Layer 5 of a small transformer language model trained on English Wikipedia (12 layers, counted from 0, width 128). Numbers have three digits each and are written without spaces.
In attention head 1, each number of a token's query is one row of weights dot the token's vector x. The head spreads its attention over the tokens so far by the softmax of query dot key.

Query weights of the head. A number n stands for (n - 500) times 0.00086.
q0: 495515338590485568480615484517510350586519326494574367577456631575357651540529472446542521456451672586474500365470556577593462418487656561510505706462483602599574470495425492472513564561428453532548490627495467624473450443361544480385459562463500449439391510586371490486597388545396529363422668390513596629464557452682513505399529402649461372497546450531459331492603452482589417465461
q1: 496550437446608595527571513505600397641615398455535448447415546568413616439397593470555400518473549533597561410517540526563648466526559397490454595493492425583450524464438534531514523518455355551632449512641531612489545457469614539473371513505459445567429381514483608628570608585421323562326463478533322558527533566635674551413515505578516623426486450588391410596476333525528459457527
q2: 450617529582491584380588329354478494518639454382642432564570591394528515654612418303553566410545620430591460347352566517606384431694672583604465675559627679470488394484565399407628594609563514383445404444421356583420373537596275396450587457420459678487618455615339367456470366603432572534372365401560518562307338453651616536455635358732449424507506724569449384363455560497413407598467
q3: 477489469508509535377387460425307488520526494414665326441509462441594480591500471443478761516450691480570403488509571477566418474503604583442537506624444602555469355556651383492466589627384303590464277362564625467506527522300391464539701516339562571583512653432575488641602471455701456477503394472668479641412255351535731533487529460449520653585337605506403416260463507354363450346328
q4: 576556365531507406466518622515584486416409370562373555487375426709419603363419445540639462410612443465426576480632404531542530619469482327395432476394482415552444702554419600493420278448412475490540469496489470498560543424347536631480483598580356425602537466433495517549541542532500276348511616598480430445517500535485463541463431637505522524530572441507513428697401473511707454497507
q5: 671497460566664625285421417419514626596527515480641512535533538552632564542560431406399503496422445557579476464449491445610632583449468326531451544473585494302521525471592471375383421554860575530516520526277486664433361479402468538624643493442463571503600385524451532552451415593494477699617500317579351503484349559454497545430583342550476562564406420622549511451425518447364324651593
q6: 382401503431537506653486515692541401539486577543626509559460349590333495495492556581569648506466503407397617468648503539634486477417489514467601344435279472526445522572459469599464587561327527392493661556740653371592611418433458383487471553452533419701500593362494596577587747468411554553592638619371559505497465497447526556493491706474534532456390423537564624461520474625623592474391
q7: 508532458419553416683590506681473513399434503564369616480571466662503487383555582620500526475570415445412448519686339390377511648356390494511598559304368423520495592497357559427544433524408418554514522416565617389515500470425545648539526550567420379530576608442640573518380545517505415423592602583421452299476451535445446461593526544426461429556527466385391485485355279656789563327505
q8: 511638509381440472337528358421491463534587460437637353530612680418482517633580320611565509478503572503538301413542416477427441378605555548682503610584586626418582356410569248388602458563603573485577337401441411500419545585539521529555559518369590596408531455641388442762480195513532571506466394467506529625463321391414488534424603396492415403573282599611530324413558700500554407497449
q9: 468463412558611494519625628540445530571445506482619604388547583518586519575625408342657442493409638433495638469390388591488503530585604657662500827454769404500489603591344473471772551569485408565457547478560506495547379473447482419502456445441541441543588522502547547246494476613358580394429463506393430469420529320558497389392545388454415600559422557508400505387429355796408545543311
q10: 628531454474437469493423222621518562568453375500535500546299417573503531542457550296525626531573512732439500471572459549430559551485408395428552396393527415462454485727517565580322442402462463456624430596553551451489366544543436581579420459602326528676420565416296498619571562610400432503482437777449494220520403624477678473556503607514511543401509388509521671779369312435627431337544
q11: 640506427522527540526537356538274570423487489532533579482438411733660478426539581400529702517471572582417535480510444361409528600482482554536599497543367417446568348477533648540487448581589502528440427504500531400498546451315492376580495559457588455702593551404539483434510468603485669707428479534477413302537492546407479418515513520431466574451554500349453613525296364516617569492566
q12: 388450522524485605555519466467447477378568416418270522554687616630534355706506393569600474521487503205594605680593474672406463515559595631497460602535667606559591512472310414446691335610422391594407394497529365385447591437437465605515426566663528454398627439537453525407432363350539612063579331431448422503524445347610383525552377509512500387477562500465472381332431569433615541579479
q13: 418474551606617318491372542484420555367285460491340549337370383610530539632519546546442538494624427653420415575541535473554440629511378467425566443417287427509548500531485491536648430423483539416597702453543470472560515399449398623579611593511428485442574526394610496438579483342438452485498550441310346484489609492442561441657596737466608643479461561555652589632424491529668439473645
q14: 505578443558642415392522430468385584576506500536524550587559549599617538431459500529525379532325492600505622578717328418273670699403572365532562417442555457523549574302547550431717526580525354657540473584500511430432493365391459495496528494607271537508518528516421443371559433503379431378431441511620482550526632495539472462623610537388515541546616494485405611509445366425531553345493
q15: 523471607519486515528325465549497368498516638467405448556474490390460540574575540717568426519419580646400511505580461590630485633568407621563537418566543505556502421351360299328500524454639471439519545494402624597523513549406525592546524416485583373335557568460594520489548425666463451497577589505512527729490428431399487542496699488365469531500465560612396512562531550583399551489562
q16: 473357667448497488545403634492558484419365467657514349348583528365426473503594626587494657591576360488361488439497608509459543339561485506204653550492592323567482543549369432505639377519449594508500645581506677438368533534673459550500380377525460569511440516400629558506511654388531586587477497488483436489646486591492563388468536474562462335349440464423491762684544515619430514660465
q17: 601301427478539600554506578607414438287485422621525612585657486383631535301514407550542554431427489442539415439660467606611412329538580390563526485540652474698534542535540411537610535602428487506502442425464471469490569460500594425372448592433765368540505513512579495540470275545596476416604417604586388517566477494500230536573608383441620451616598404380491398410637649604598683402421
q18: 511667466552529370476395490506476443509481654465582438607500636531683756551509612606648456450319418391408411450476468575592563569555531591572589463455729488458583577494469637414756471572377548579503415446397413514682608445482306515577348521638627503554451599464469547358609484386639627415503464375716670312641607748564475602587453335435563610384434484417439449618546365575561586458469
q19: 565578441489456453432506540365387615552446510348393764494526600678397574582430429572490689450581586607363620491594430371435585674328569454665626541632518639581489536463608582489651671538599406610452605567566309461304636429624584494539645547408460554686704560433525488516471572523491484490417456540512533491485636440427557378464589521321407497317567459605264480649497370601754472520534
q20: 548509407444430445521404463574559477468506356470487466426447437600527536479601480410510542545572606484471421368561596456578439444560378512521498461507443411602502386649507506567514522500432497376565494480442548488585483643492486559500482523526332472418405534510512461572560555520538488512424422456447478468526421559421502619451474443488453449455584548558473460569484561524424470547561
q21: 578847388810626468119700181247532500767764341283567175511601576436458628772449466397478362583334750422478433123390500489527526490458695479605539694634766643377481490495745299336803454737494565567352335500718291633410585577484377388621740399403653874705465292870227214517530457567196673415305447548736705608213438396571940495291682332774215485539474653690639456357371405353388414669563
q22: 618611399453250539408577203396688439671654479444640302706510543448323622507404672416672417497552700329529732374435550485510568581393521541826591602426531407700494547594478564390483548625518446493472396503539582475481607567605437517530467607583503563514366426555294506397565564565507405589391466742606507383323290391556633488364543316589314490295370543621448477637441609500609379398704
q23: 523523506473443425600566415533475637489447573509470552358640546529600508355322469464494370448563470734550562584550573336563431439489606711500492422429423514447329417426401523474345630430482552541591475384390539503546633473503660465355508547754511497679642450557568491458548425674415558536530383396762601445382321514476398453412535536513561350623351593577474550624454524529408507389486
q24: 508606506436398406369515327371580578527458509393416479535489418483409436406615418389411644586660383660251316558583536416363585500560521382543550465551566379606531413636442515513610553687443580503538532379453571472554538537564552420609335609425552677671421414381622556607535603473475550608596440641483508419535556511432557515626491582301698527451589473484465580407648512591485547521348
q25: 412496584479494343316579218440531555463564506524476405702394524447615483536600546521634403493643384403479429530439462540397412558599226472622416440546549444354718461466338557297404572500529535345594497596655634481583243484407815491517541427625537579668450362487425560572509535542290513540271461580390583449494618555465564573547407567301520509415411385512407523483472428595484565542495
q26: 522379538395532296616383201493550535345306423550507614486435464582624330580503578510612482270332320507289482448544511500397424551296521422466531514446577361272697566500591552299374473610585435467553554551395714448518512520479658695497605515500371516544593576378527489590551590472740621344444540530413310595545606740300391533514532667428574416281608567503425686442555411663690393557480
q27: 462686215478385503419597548615497476559464668424475692500312515481700473459579315494638513479455561507473617356409606455548491476685497614465442539479442455493592456455612611480551464388530428334505423543480710531392514293458355473465419367488471663582539521559545349517714415636383373381481362525623543537600167456603695497479325475465386557615544562641590491367378587526379376503649
q28: 503531203654565541466583773477375541446585447607444316305506620390503506597500384536514465457551605347577108311510377610367550586524372276624380417627782401400528533524559424407643432645327387635419646466510420670585392471449630438430494505693551441537545348472486454298445521585447524663414524527698559474535616497568454560500500577487481481471567514417520241485277428434647511435245
q29: 552463626505625440674470506552521489431451681482698591323621492533482514591429390580565435535674320690368522432509423535560416528450476628379473340436574399335629622271437709446613412438599754483546610493515465372426631427509581409566520410414497584664694530405590538345497682447537582313591554497491454460492471436461383518565469503382534444434473488410626600535671428430337527541505
q30: 740567516746574549511638573434660611428547520480466793500350647617716548446595571488470550593419432398578382540446403663715396406564654477481550398419401468331427450442533556503532707515537365625378523484556532537523474558461637352533454502540551583624347446527383417473549411581356757676444454481621506662323484351555580418362467322574606369691558583646539488583585293513554518561406
q31: 481357748320577397634697664539424685395496750590586549516619458516536556456296385555479517449394508589334559577448462561455536701246434524344515344432555347318566567544243541603516423350391423281454617456392436478532375410467565469484485387465408194424580654321643672256351583411563249341718576444460407285611760492600257440601500532351527592372676300264520658478516432269606637453128
q32: 465748154735354571028766452339614125851692138407790155455306888590387736594458435408671400330372887272660440372355573431519444267742727455670459824381529557634610569494641507332627732791566239820453232634526519682278325385417281463339518428488462745513241369778031315716602220786191591391222391487770660685216344369766718550169672047794098355635412579710468067445487440435319247412783
q33: 618305662409509411754242544581536732277295699677393495463548229523477381378544555656486452469681305742458548619604538510444495556302195505473571317423401330602492527629263477592297308347457777291636606380429350335566590497528551522569413559567459298568700620272769700422452547327777383407729554555341442335700603671212328662720362772220751626466532229287519825559449539448563597515422
q34: 562624208590618610360651447467543439719548341464557446478403585369375549533509517455455281456326586448516542423390510543463585396657620414552461704405560611581573530330435522438534532718397341631518358565570457561351402482500509535588459474479482520488415322736388383615585396590365528309325486537537542575453446479600590432443490326654357433441509510468391325470512386449438510543605
q35: 497489459546542662431643413415441506535500468514624433409518729468485445623491376412387425579487587300372697602555633466487472462709440459494443595561372681566460350547483519483609465634461554669454384479715491380355464588387563425569623519304394608691491459626377430490615232692430694483443584684546563424444344396444400453466516414517409272569426503468406416473661464395569454431686
q36: 466446578359407340719363536621473588359277531611536538578484350456550500411570485490580629532686452599449525539566497496537401557396353477510659336453385356535339523577571572662614305296183497321558520494617520365647506529537436571593503541506530494576503603348737511546421720349741414382608557617411536270697300589398451417596420613395538510560510396386429584633470518524599612354334
q37: 468483532435767363568363534526535530465424485536548497423375280642224524411472535639618381474435328565439595612488336484406615709278509593442495509451590485466487580488314548433503431508628403525498649608500535508555428428524530651507241538492576457474486492380397606553605664442557306616587658599468523446506586483469515541468500532441547680574654557483376397522403411530580483450485
q38: 411574458505466467513623506339553472599589460459486434708553612491546549631593511440540448515536446395557376421334552519652572597323314426500484650404587479432521754400519515444350449612678495337481494525355349463532497415506437401354617442679383535497631560520548386337517518629474353547585564341625440460397451601536417484478582302495597536600424597675393519443441739491363483740470
q39: 330389399407489602510341509471547673303311567514338599583441514369514462448595514472384521625524463488495506633593482570438448638488530488436516365366430438438444488565519530476403375298479418326435541517642448379492385508586545573495572426491459573358444478416533382475450539432480371384549617600413455511737632552265476731658342633367547539413377579556473607585420581443578521625440
q40: 435314472319418550547572510631536663397487566571456409312506506478539355413363599574560532505441476571585510471697478411611584428625656479515433522543430436539453383561446487592564434477363457491510518479509633620771701429315515395512419621538531399612430665459497527389572672458491531749626456579651488642587470533471383554331427554393598639387397418471589586428645500513668579199565
q41: 403375520457508384688483560606621565427390408599454437531537540362440485511638562497575364533503406687498491527296575479475484484522509636472584455401408500480629503614405497629514498479616415489514628519560569490520421442508511596419337439317511373324371505533565513246342497483438321533544450511321409357577759566595500456493370434395576548335561411384486497288472576506485588462562
q42: 523428396516426529393386681640485488468510700461361557418470450525727722236274486343555614430572626749497490590562571635648570412715497572478384427608518606667455552556465532702647495423315508494500500584551515609388558570431472425493412505741394531491435445458418452447550420542385401317358427562596458367550515509583542437508581562477547402563655564600519599701651513666312406470559
q43: 405482431329545440597402547679451590398280419599440599525485482418525494356670480630442604509500512785639382617629445413453494585584424422339548335416230491579342451547514564580378430351513503388598472555596457503598434482575651542532432514473410386364521477285730485586642481448642427573530612503392350521775555659325597604558380574376585470490423407441566549443446572593530530672497
q44: 639507415578514682443531409503605605452588584451664821406460460537530506470529347415347437379601605471635529584366575670409426500509759672662517518635424512484558488485575549373479550509802584433500682490382372557541425576537598471521557537585437506470635539563586437452357593532494583561413456346375480535448512625491597551482362521564548408458401769477400497428579302540392306615515
q45: 529368519461490690562500554557455517388608274554407503538510439406487386432477544539704572607411508550776326503450464448508521505495630423418481367478539548399478364433564445298380586442492426503529412381437545373383540446360500291525530455446596507577619500554522418401487612455661388514516543497537490487551500539487600488547373540303538353483426508555406433394543565497483446466402
q46: 436449572557524463466663601567294577446414560551401576467545637598745515587450589497546486502670345401533619537541342610575497555373554260601593542363620370363595597411446616503525423447402384505502500479520459579604424402475522489550435462703613599486521541391483533344529673410543452473531640497516433489621443481587506517549394516393414471462363571552469688687539529571485626377488
q47: 425594396570449264378529274413595563660445294407441569550422663615367484665636388552670585439267641264368429367299570523507465503418631422694432511384545439369632437375480515438657639751411391614409521617555339545468484544371342527514440535452536731430513503530450377519520391489417642511357439425507407738257552465527452437306648296655383362311560537530410420446475410701639321647649
q48: 426552351447496474437400515480595500572450580489438458583533415620561481552441412374462571420558524450515608412450576458463578590406607523475463491521591429339479482482582516471521405520434450454440454477289502429649528422516493561417479483529375550635530543471624443500554446569431675344438432607550603582459400504424353564433460563527414366493459425425502557471433425500512569674455
q49: 547536372476505497681500303415623458600339436491338595437473524669556618531478450525655435572509620449479405427620368332432528489449272633553420491521539619461500381483469486461520532352423589623479460367648603465634467588643457592500513588593280443489543402464517468407631569470456578458475408579500560541344395633540342674528403553445535361458506655511446547692272452387416429572539
q50: 461549434368472577420677655583386647656398493525389430639562640533355503481372567573547541563368610682483270519490415560596311343746377454617518607427522493404619548530600724587523531590565491605465447511688416512518459481490871390518352460513229632506683610541421484625698500414567691367460373510516446525525430548575446561571391494491451370458793439506573527289374341389531497608416
q51: 401607449426475500574617482390514520558498537498484412469584475529491476547502431498515482545517405548480696548486530404430479520397568593667603615408530495311457364454617525487490498429525423574518507474522441511511474500626451337498667520493579583507407384571403427500339387440472461449557528579445539579548634509539470563452510410633529509475350562536522507343401624557611611276332
q52: 340282468355781355809543687742385564318172707585459731367455390697625485334334505622516335453644251594425577718667385574452397787210500426202577248436428141506333505400519769591326262189511284449613732527305614533660449317293788520492674604602332283490535746341724712478575883572976328568758842410516388301770691541340407560496434604121694500561448315381304706596521461581667586433496
q53: 554448496578547524428559581452551514587473504458395469522529436408570494462506412362525534553587462450602575654489561418607398492558595452434419504540470706377531460619484504482374573543536392502532504444504419537475521473469489477486447525404692625444441407536441427466430577455401531396521531599534546408477574502539594485487489515520506592418459446449424480372609395558397591615613
q54: 416486570409503525453457409559521540525553397498474531479491615586494357631338433603563585421531588449480579581353462549418728565418537557545448657647307488395588402285391454346391495468676553377480454581537512362256546474604476587514420422708385575614552562355586539545431367563623466620579484530718608541549473583480619332401635449425380279510371434623339554575653529522442552340397
q55: 619545272676459430476573539307486329403616381569437405493572647536553593574582440556321463487623635500554413555124522461384444578446441188596480398644418594440620486331454383323349559811649478646376529612345589568439395365272569462418574481556658536585425614467576344416541496631413482504353555403429417535435409440630362275349619369533432524500454433436511497233638455253621299481571
q56: 684677617696349487137648366512545360717634285452407373416476571668492523520353561367453361469492624517444483324467543639546622496708729442541515513706599692522421390417439321451558417738439475532431346528628615623440659641563475456549574535363512603549394469787366389584413347739173593367293312596669628758232435218603638342339854471677480449676545582590755384375424447287491510571560
q57: 551556627439497573539520500478606406467497386557400259500562623405624521570478369594761591416559459415503381587430372675627513381383381416468550589482677513582485516260464325497691452293301520544588318546533388465570460575562467522421534441381377485289328606527611555558632334317610464403508310623193559556390589500577624531459567513617579313490497483310422413514409664510753511596425
q58: 470249541434609528639375655519470495385543661517542478371370333295581379473401508495486514524483445618456517539441682594588361549352519560467388422497587347302567463631540567500470547484600660402651599532438478549615505506337453406468451477426617537492622367358610586485353595386455489392581635440408453455526580594534370478587466543477500526404562384464607538427566572539439531587393
q59: 595377388412500613614487761652263450369355619579627773595527563471431588395633458604355328668550345526462440717598436731375492693463286130447680496458622397595429722537466500489504257555620421536453574597563508404596369441450587465584384388591369180447364719279542430474243643491456462597633760582350278384718580698484462460521440504428554562522365407352347925549463261492413460404605
q60: 527413643285528510602527549548471605488527561556487517865541422367374457448428467809589510419537516514461424728542425464556516478302372395526539530328504309448473590437600463539513434327531448471570467580632172376503550460596587557349478557557405377500547494348753561556478460404717322454575610628451300484591571468516510552334480480391584384514477483397235531500420493736549620580472
q61: 512445497542485447546572566516375452500580710463216569539365568451351446579592461531280581438477556473554571559248490542402364649590355474388438447644397587649538339277420507591319665420638342491386590633566579581353357479520516355477418363637593532331442569516406381418570332500412484531410651336592603497405550456626543520541480459470391518667647487661675512583503435308326432295530
q62: 557421447671537657442533546506536479491537365485658390282587475493339397655584551516432343605470620589571603431788595451365606346667470533458458523463504615510429612480566640575716614640520469529457562492567610520512517571516583440534549445462259530432488424571384584528534517524309680287457379291338516766506401365646466601574425616618509308698711510679628421430589448332462620569386
q63: 478480462494418343519486662323425442401482578405510727714292490614305598534546642656415446602427596630532597536341514548434409709479437373534497521663180431270522513654614517500383494386578611517511757612546446586528339500400393687697610508437732531436322369428396448587529504389443213515479617497311609540532610507669294485445557456503513792475605489613428452537414453514569383435550

Each question shows a short text with each token's key, already scaled and adjusted for position as the last token sees it. A number n stands for (n - 500) times 0.0027.

Then comes the last token's vector x. A number n stands for (n - 500) times 0.013.

0 "4": 655560439404617526558598465545484576448544514416511446472438902562609351348537409584600370569367602327644475495583442481557607389587490424521499333442476696494788677574616500354428392516635527
1 " |": 551669407427647472540625432548487600426561584367513462526453827559582394315492448663622379558367675442607472500618428499628604444590459418548538443414491687530807680582607482384367391548582516
2 "\n": 413605348455651374561636413524511605473580589336537497530474775543581435345474469689607438545372688590513445574587421507636597470568450434576530458459534626528774688555598472374358391532581449
3 "|": 338526395477601395551623402513523585482577592325531483507470753551558420314504484637608384544383497625453453584574430567591620458596441435565543464446514664534808694565582502386374420554552492
4 " Da": 357416443478582411545613373522482619428612611408513508507511824561565376356554399669636362619328206613363403588547451590583630465633476428565506326393552639525872660571657480331361370614588469
5 "gg": 699344527451532401575600384572487595465586599434531451441447836582571409299578407683619394610319245507393448573515459585542625475606479447551483383466576602506836615585643498328389365581653467
x: 424422580513486534586517513532620650456333591478520445511575504508470486474485487559518414532475454516418545591514541532393528552398514507474562491519380572459501533546553452449489413566452553568466572472520468474516535472511538580543465430484473549552540566496646509517517455483576458496678461608496554556505565448553495545486429511528756455433591413378509541517461473494479569483482
To which token does the last token give the most attention? 4 " Da"

0 ",": 643601468418634484503581480541511584413573584396513478522486737563546433322503446650629419565405525340624480463617410494625587443585416453565542463405509650524748694559609496410343423552590512
1 "0": 514626396414611475578611450548500587446581527417509495510464852558586446305458417628544398579373693482568486516593409508579627476595468422522527405436520641496820667523611469365361419527597462
2 "2": 338608386454610475565621418561502593475601563433509475494484844558596396357507441611589379574388599557496432552592439531535628452575492410541534410459482645492826661576601502364374405519597489
3 "3": 343561410488589482581601422543526565461552478439520464460452885552619373333511437612594369570381420627437405571572447551557613449567496419528512409460491646492778669539592484375396396530607503
4 " |": 433438413500571414573604401533498580437570583371513469518459819557570402322480444637620383573380343655395423615566464550586604450605448429550540446428486679527790677566592497387370410546585499
5 " ": 577360544551539406596650381490564628445605588375497469528480881553604424366532451636571400566357323585323377670527491562549604484604462429541506408433527634518808694559612474354363405520587466
x: 499369475410523488502515533518473517543360477931483572523493506508507445458512510537543476356502486514486493519482516498498486543519517518465447476515502483440508518514549495499521529477514498511481523688495484558531515328488485482344486464535494506414511458480501596463494506536492486483563489511550474477521533480536483537411507480454509510513507464576491487537491517525560584482501
To which token does the last token give the most attention? 4 " |"

0 "1": 659579447395636520548600461536504577471548509400538454510473912564612326369535425588621363566354595330647474475610426480575617447595475411536538362438513660490823702598619519334419407531596540
1 "2": 522655381395638485551609437532504579480541536393538456509457896550625325372546423611621362577366689431593447527612456508557626426571479405551518374433486688492805694602616518338431397532598533
2 ".": 379655340426634430567585435552486597424553562391533517515460828551589383309500417616680379569395622587481391569619435461623592480571456444558533393399465601531747664587610512385390422531582511
3 "2": 289573387442614461579608406540487582462571570413516455492456906568612346333518424639632351585349376645436406581597487557528628424591517374545530364435485696506836679602636506322407387539631535
4 "8": 490458459464572441576580420551505519462538499414522466490444933576614365335480407615645364565357279667389397605565510551536617465605509416525525359458513655499773658548614520349399419537635485
5 " |": 606351470515539405568592400523494563441556586387517460524448812555575393321495446654614384562380355571379433622546495559581603446604445408550529440426497674531782668581603491379393404553585511
x: 456370501466535442570505536512458519486348504522527491504581511519531506501487496521499563320480502501550473504490501507555471532499505509436503464501516513458494499523521501544512498512496450506539516503512466528451534117496467447479499651421466536475512456421565644524493520518499506494532501451540448498497478454475483527493532572460528527513500475476502502526483479517516502507533
To which token does the last token give the most attention? 5 " |"

0 " |": 696592473427646477522621443546492604424572594343522471528450826560575396299497436678626378568363556334645506455622419491634606459595451411552537439402508694528825685581620496376361387560585506
1 " Catherine": 609713397406607445532600454515493575450584673364546525471452865554577376332545410681590374620309800472605521511611453554604637501625405451558508370384498633493905689600664532322345398567634414
2 " Bol": 279623360400622423530640393520486597431582637335547496499477833564596402310519357642630362658343746615520492538578467589591611500620462425566476373390540655496832667568653477317419389587625473
3 "ton": 216584375462559423551563448575492559480579604372512523497450808565559443309556394660587399642337421704432430565533427521556568497600482408547513432406536625492864675575650526361352392551629432
4 " |": 421429405497578386563595406506509574450578592346529475523450806551570401299500441674616386568370333672393435627542458558588605471604434420561527447409498677531802691576614499382371396567589497
5 "\n": 562357506543527339599632372501511601481583601326537502540477796543587432342471461690612436554367300528339431675483464567603600478586450439583518447459536632535786700552606474360355387530586438
x: 418307477418561504576502506532510540499346472550454495521504549484512412482531471481544515358524534495394512470474456482486483529550503539447491492555477486460503501504628538520577490492478527493558505558484548533514524209529503467397529551403466538462512455386524491498509502519528547453443499442503523537503456486471500454414533659520513414506470488472498545537439558534487399452433
Which token does the last token look at most, and with what share of its attention? 5 "\n", with about 80%

0 "y": 726604475462552438520529472577483538445544558386548483481476783566539411366512427625591435605381616385614513569611410514582543482580429430528523422408514635473734674565622487400350394553672452
1 " Man": 537660388407595452459618450500501534521540639384524487468488818567571372355518355608619376612387780498600531518586437551539608503601433453553483354390524634503825694557649548327394411583621469
2 "war": 327631397444548426521546469505515563474543584410544507512445781536557391368561431611645393604355700603552467534560393567589553496589421451570516419464563600471718677539597511388358418575634450
3 "ing": 292557383487551381530537474529531556499561607336525508480482771559524404351539441638618415602367431682494454571528413553549567489590420481546531438413548638499752713577633506402352397571634475
4 " |": 416434404498574389557583413512513569441572588356527479527459790551560400311491441668617394567378339662405438620542450553592598468606432418562534457409506675530775689576605500390381404569580506
5 "\n": 559361505541526343594624376501515596479583594332539501540477783542581433340475464686610440550370300522346435669484462562603600478583448440582522454459534624533779698553600474368357390533581441
x: 422310474424552505564504497544516544494327483555454496524500545479515405483534474487545512363519537499390510472477457481495484522551499535445494492554482488458495497503628540522574485502487527499551502555476548532505527200527501460403532546403469542463513458391519491499509502518522552449445495446502520538497453484473500458422535659512511414509472492472504547537430552527489405457434
To which token does the last token give the most attention? 5 "\n"

0 "é": 689610447428539504528531488538443539478582535430526474489461767553561402352523418619657433551402613386614486517601451509626552493567467480533522456489486560478737696589606527406337415571608463
1 "tan": 561663403452548454521552467554485541483547559427519523452453804552582446339560410608606386616382755474592525539568430540559579487590467437513522456484480598470805723561613548370356442551587457
2 " Bou": 265609349372577458530599414541465523476585592429514498501478841563590394354591377647627357604341757593522496522586462581585609498617467374584497372436502646493875670542639496316372388610615484
3 "cher": 185542369376570420551573431548484512464585610404537514476464850572579415299550374673621394636325427698437452571581476542555604540598456390537506385451524587472855682595651534334366379574642449
4 " Canada": 439454400487538417537574432520538560497550596361535483485453812516587417326491410669593390570379237669415431572568450523557599480590462443541508424436522591496802669574612508355372412582621453
5 " |": 593345473523539383562582398519508570443576576353536477525459788546563411310478440667629396569392359570375445632526467559585611480606427418562528458420499666527774672575599497387387405570581500
x: 417355474455507473553524460532459542459257510510536504509553498502520455526500486494532534316516550482531490471502502534548485553510558536436503491489521503455514511518550492521500512503537467509524501533539490523443529144494513446469551644421474514471518462411509618535503503528507535493492528453546478497494484486466436511504513535442494530493504508454470498529503520525480478491518
Which token does the last token look at most, and with what share of its attention? 5 " |", with about 60%

0 ":": 690601440398648489541615444552457581443592585337503471501472828562588424279501401652631381593352605301669508472631410460631604480591470414553528392386506690525882664586648481375335371541625512
1 "1": 491685368407658481561621428523486583468610547359522465506478914571609384309519420616622355573318725454593465494624404488582636497598496396540543369446493657503916686593646497338343369529614507
2 "6": 346666373420631434537592405536507559509584514330547476476426893543619386286507421606635362575355606552502432542600408509586644450587512421542518384465465664495850658558638547364376384515632465
3 ".": 313559366471618386585618399539482613441584578359535521503461862554596385286504404614683365567380454685374366611603418473623610486571467438556521383397439606533828680580641513373342391518602477
4 "7": 481467446477549420584589420544519525463570535394551483469447900563597371339493404610624365566360262665400412615551447542522632454613491410523518358451495640488845650536633540369376398498660464
5 "5": 693355506547509427603561417532498546407575530422540450486454919569625376299497417622584360563344355608363418609541476552555638424621492407523517371459481679489831671540628502351368388497645493
x: 471455498312567439534511606515456546471327484518466495470522476511500564518528527511503541523443420535476484462433473528531528520447470500422518448579562453471437470449506520533491487510488466472587494490475494548501506449448540492518506516486504524546552536456516681568510517500643453504604478414535443565607483471477460445521532553452627596448549387502454510505505467577557720521550
Which token does the last token look at most, and with what share of its attention? 3 ".", with about 70%

0 "9": 626572446405630505525622453568488545487535552396534439490454872553578358357508407579622402559398575355626468488628441472529616411567462420527508354462560687487781699562611521352409412544642515
1 "7": 509623419439609468511604461566525532489533514420551463485468842542578362398512426562591396554404641430572443554592443499510611419586456420524515368455539654473756663561604528377435439505620518
2 "0": 348638380471572457569584478534507551478542494435528463484457848551603377347514427586561392565379585548520433567581453514543610427583457430517510371446531649479770684563608499355419429517621534
3 " |": 326565369479609419561611415538498589431563583373518466527457807557578391322490449662621384559378478658468435589591445533614606448596444417552534450413496684529786681582602485388379398554577519
4 " ": 388453448499595420592655382492562637443608590375498464525477878556601415371538451642574394573354330658326366648552474547561605475599467426542509408431535636515807689567615473350368399525593475
5 "4": 636341560564554452582603389517507576426613553390503454514448897571616392316521443631585372597345350581352395643564502580564646440596496406569536375437528679514836654573617475342371379510610509
x: 528461522351560445580516545586531522437358478686559523549560445467528435460507591422446502556542408522512481540464503539524581454483516549409508520551519480459463483464514541569513561499498528449611520483482562530561498487479495475533543471581468497435568462372520700509432536545634462494549501501494473508535563480513484472566465502493585481456563501525528500477484533522523679537509
Which token does the last token look at most, and with what share of its attention? 4 " ", with about 100%

0 "8": 619560469409619501534608458555495529470545526399540471481451879559583341356513410545634392544396577354616497485623441477537610426604464435518511322460501677485779666545614558361430440521634495
1 "%": 546625410475599456514628460562506576479517553408550485474477811540556353401503448597598396572420634449570484540595413527537581414587472429538513416441531653513746744553594471347454418563612481
2 " |": 379640380448623447567624420545489599418558589379527462523444818563577398318499447664624392567382642581539457549599449513615609439597449404546536441424510680524779680584601487378391399558587503
3 " ": 297566369442630436598667387501564642435610598390503460514469862557598424376544449645567402574359504634382389614565466527567606465594471418539507404439537636511795690572615465346387404532597473
4 "1": 485441453529590466586634412488504601445617569429492468508476837561578416362515457608591393575354351638365391620592497540525624459603503420547538365439542644521821672610610470349395402534579523
5 ",": 521298559642561443544595380480494591461599610438495482544478737563571417376544498594661399587401428587353385632609503569571593410566462475586545415382490644539754689575617488411355407529572497
x: 453338511508454464532516469546554486416269485642425474522487465512525415426506491473497536547515421495608493543537539472483552460488463507471435488333496397541432496488516513563539503455483544424581475471514538624484335356549455498522461624496487476455547438394460631537473487500577512473476514498486478472432503534510493543447459528397513585498526428633518534512495524483425549519510
To which token does the last token give the most attention? 3 " "

0 " ": 742593415376676480528650429542538645424604606345508468511481887562583426324522427676611397589346549342664536445612412467621612471598454405549525416431546666509824699585629480344351382556621466
1 "1": 495663379393653518546626422544480600440600558403504468508495854566564411313486441628627387575354695476578459485612446483564628476604492403551558377440540659515832676619615479347379386561591522
2 ",": 444675364446633501514585441524485574437579603447506481537495725559552426369522477616666410578408589605491367532614457525617582437571429461579554449401505643529725680573610487417358411546575513
3 "0": 320526399446581458596601413528484578459591536426521488520442850552589431302485436615566391603366433630429408572588454524568651475590472431537533376445529653499826641556612480365383406537618477
4 "7": 461463471514532438577595415556519545486575524421544488485449857550591403373489433580594381586385313638395409616546457537517635467588480448530534386461533613477798633543595521394376423496636448
5 "7": 640382505545481444579575452531537519482544489442547469463455869553605373377498434574573378541386403599392431613522487547509626441593461453512513378455524621473774655541598520393411438478632483
x: 466456461367542418475537550540458502488363498582487559460454497548519543425523582516498507558430506534483498415442464482476435484505489441417561500585547389454456497472470490451478457507517445513599483510439472528532543434457512464551490517495479496576606487378509675493567491465564432511478501437533409470563504471508444458493496519385568630529541385504368431507527533576562664442467
Which token does the last token look at most, and with what share of its attention? 2 ",", with about 60%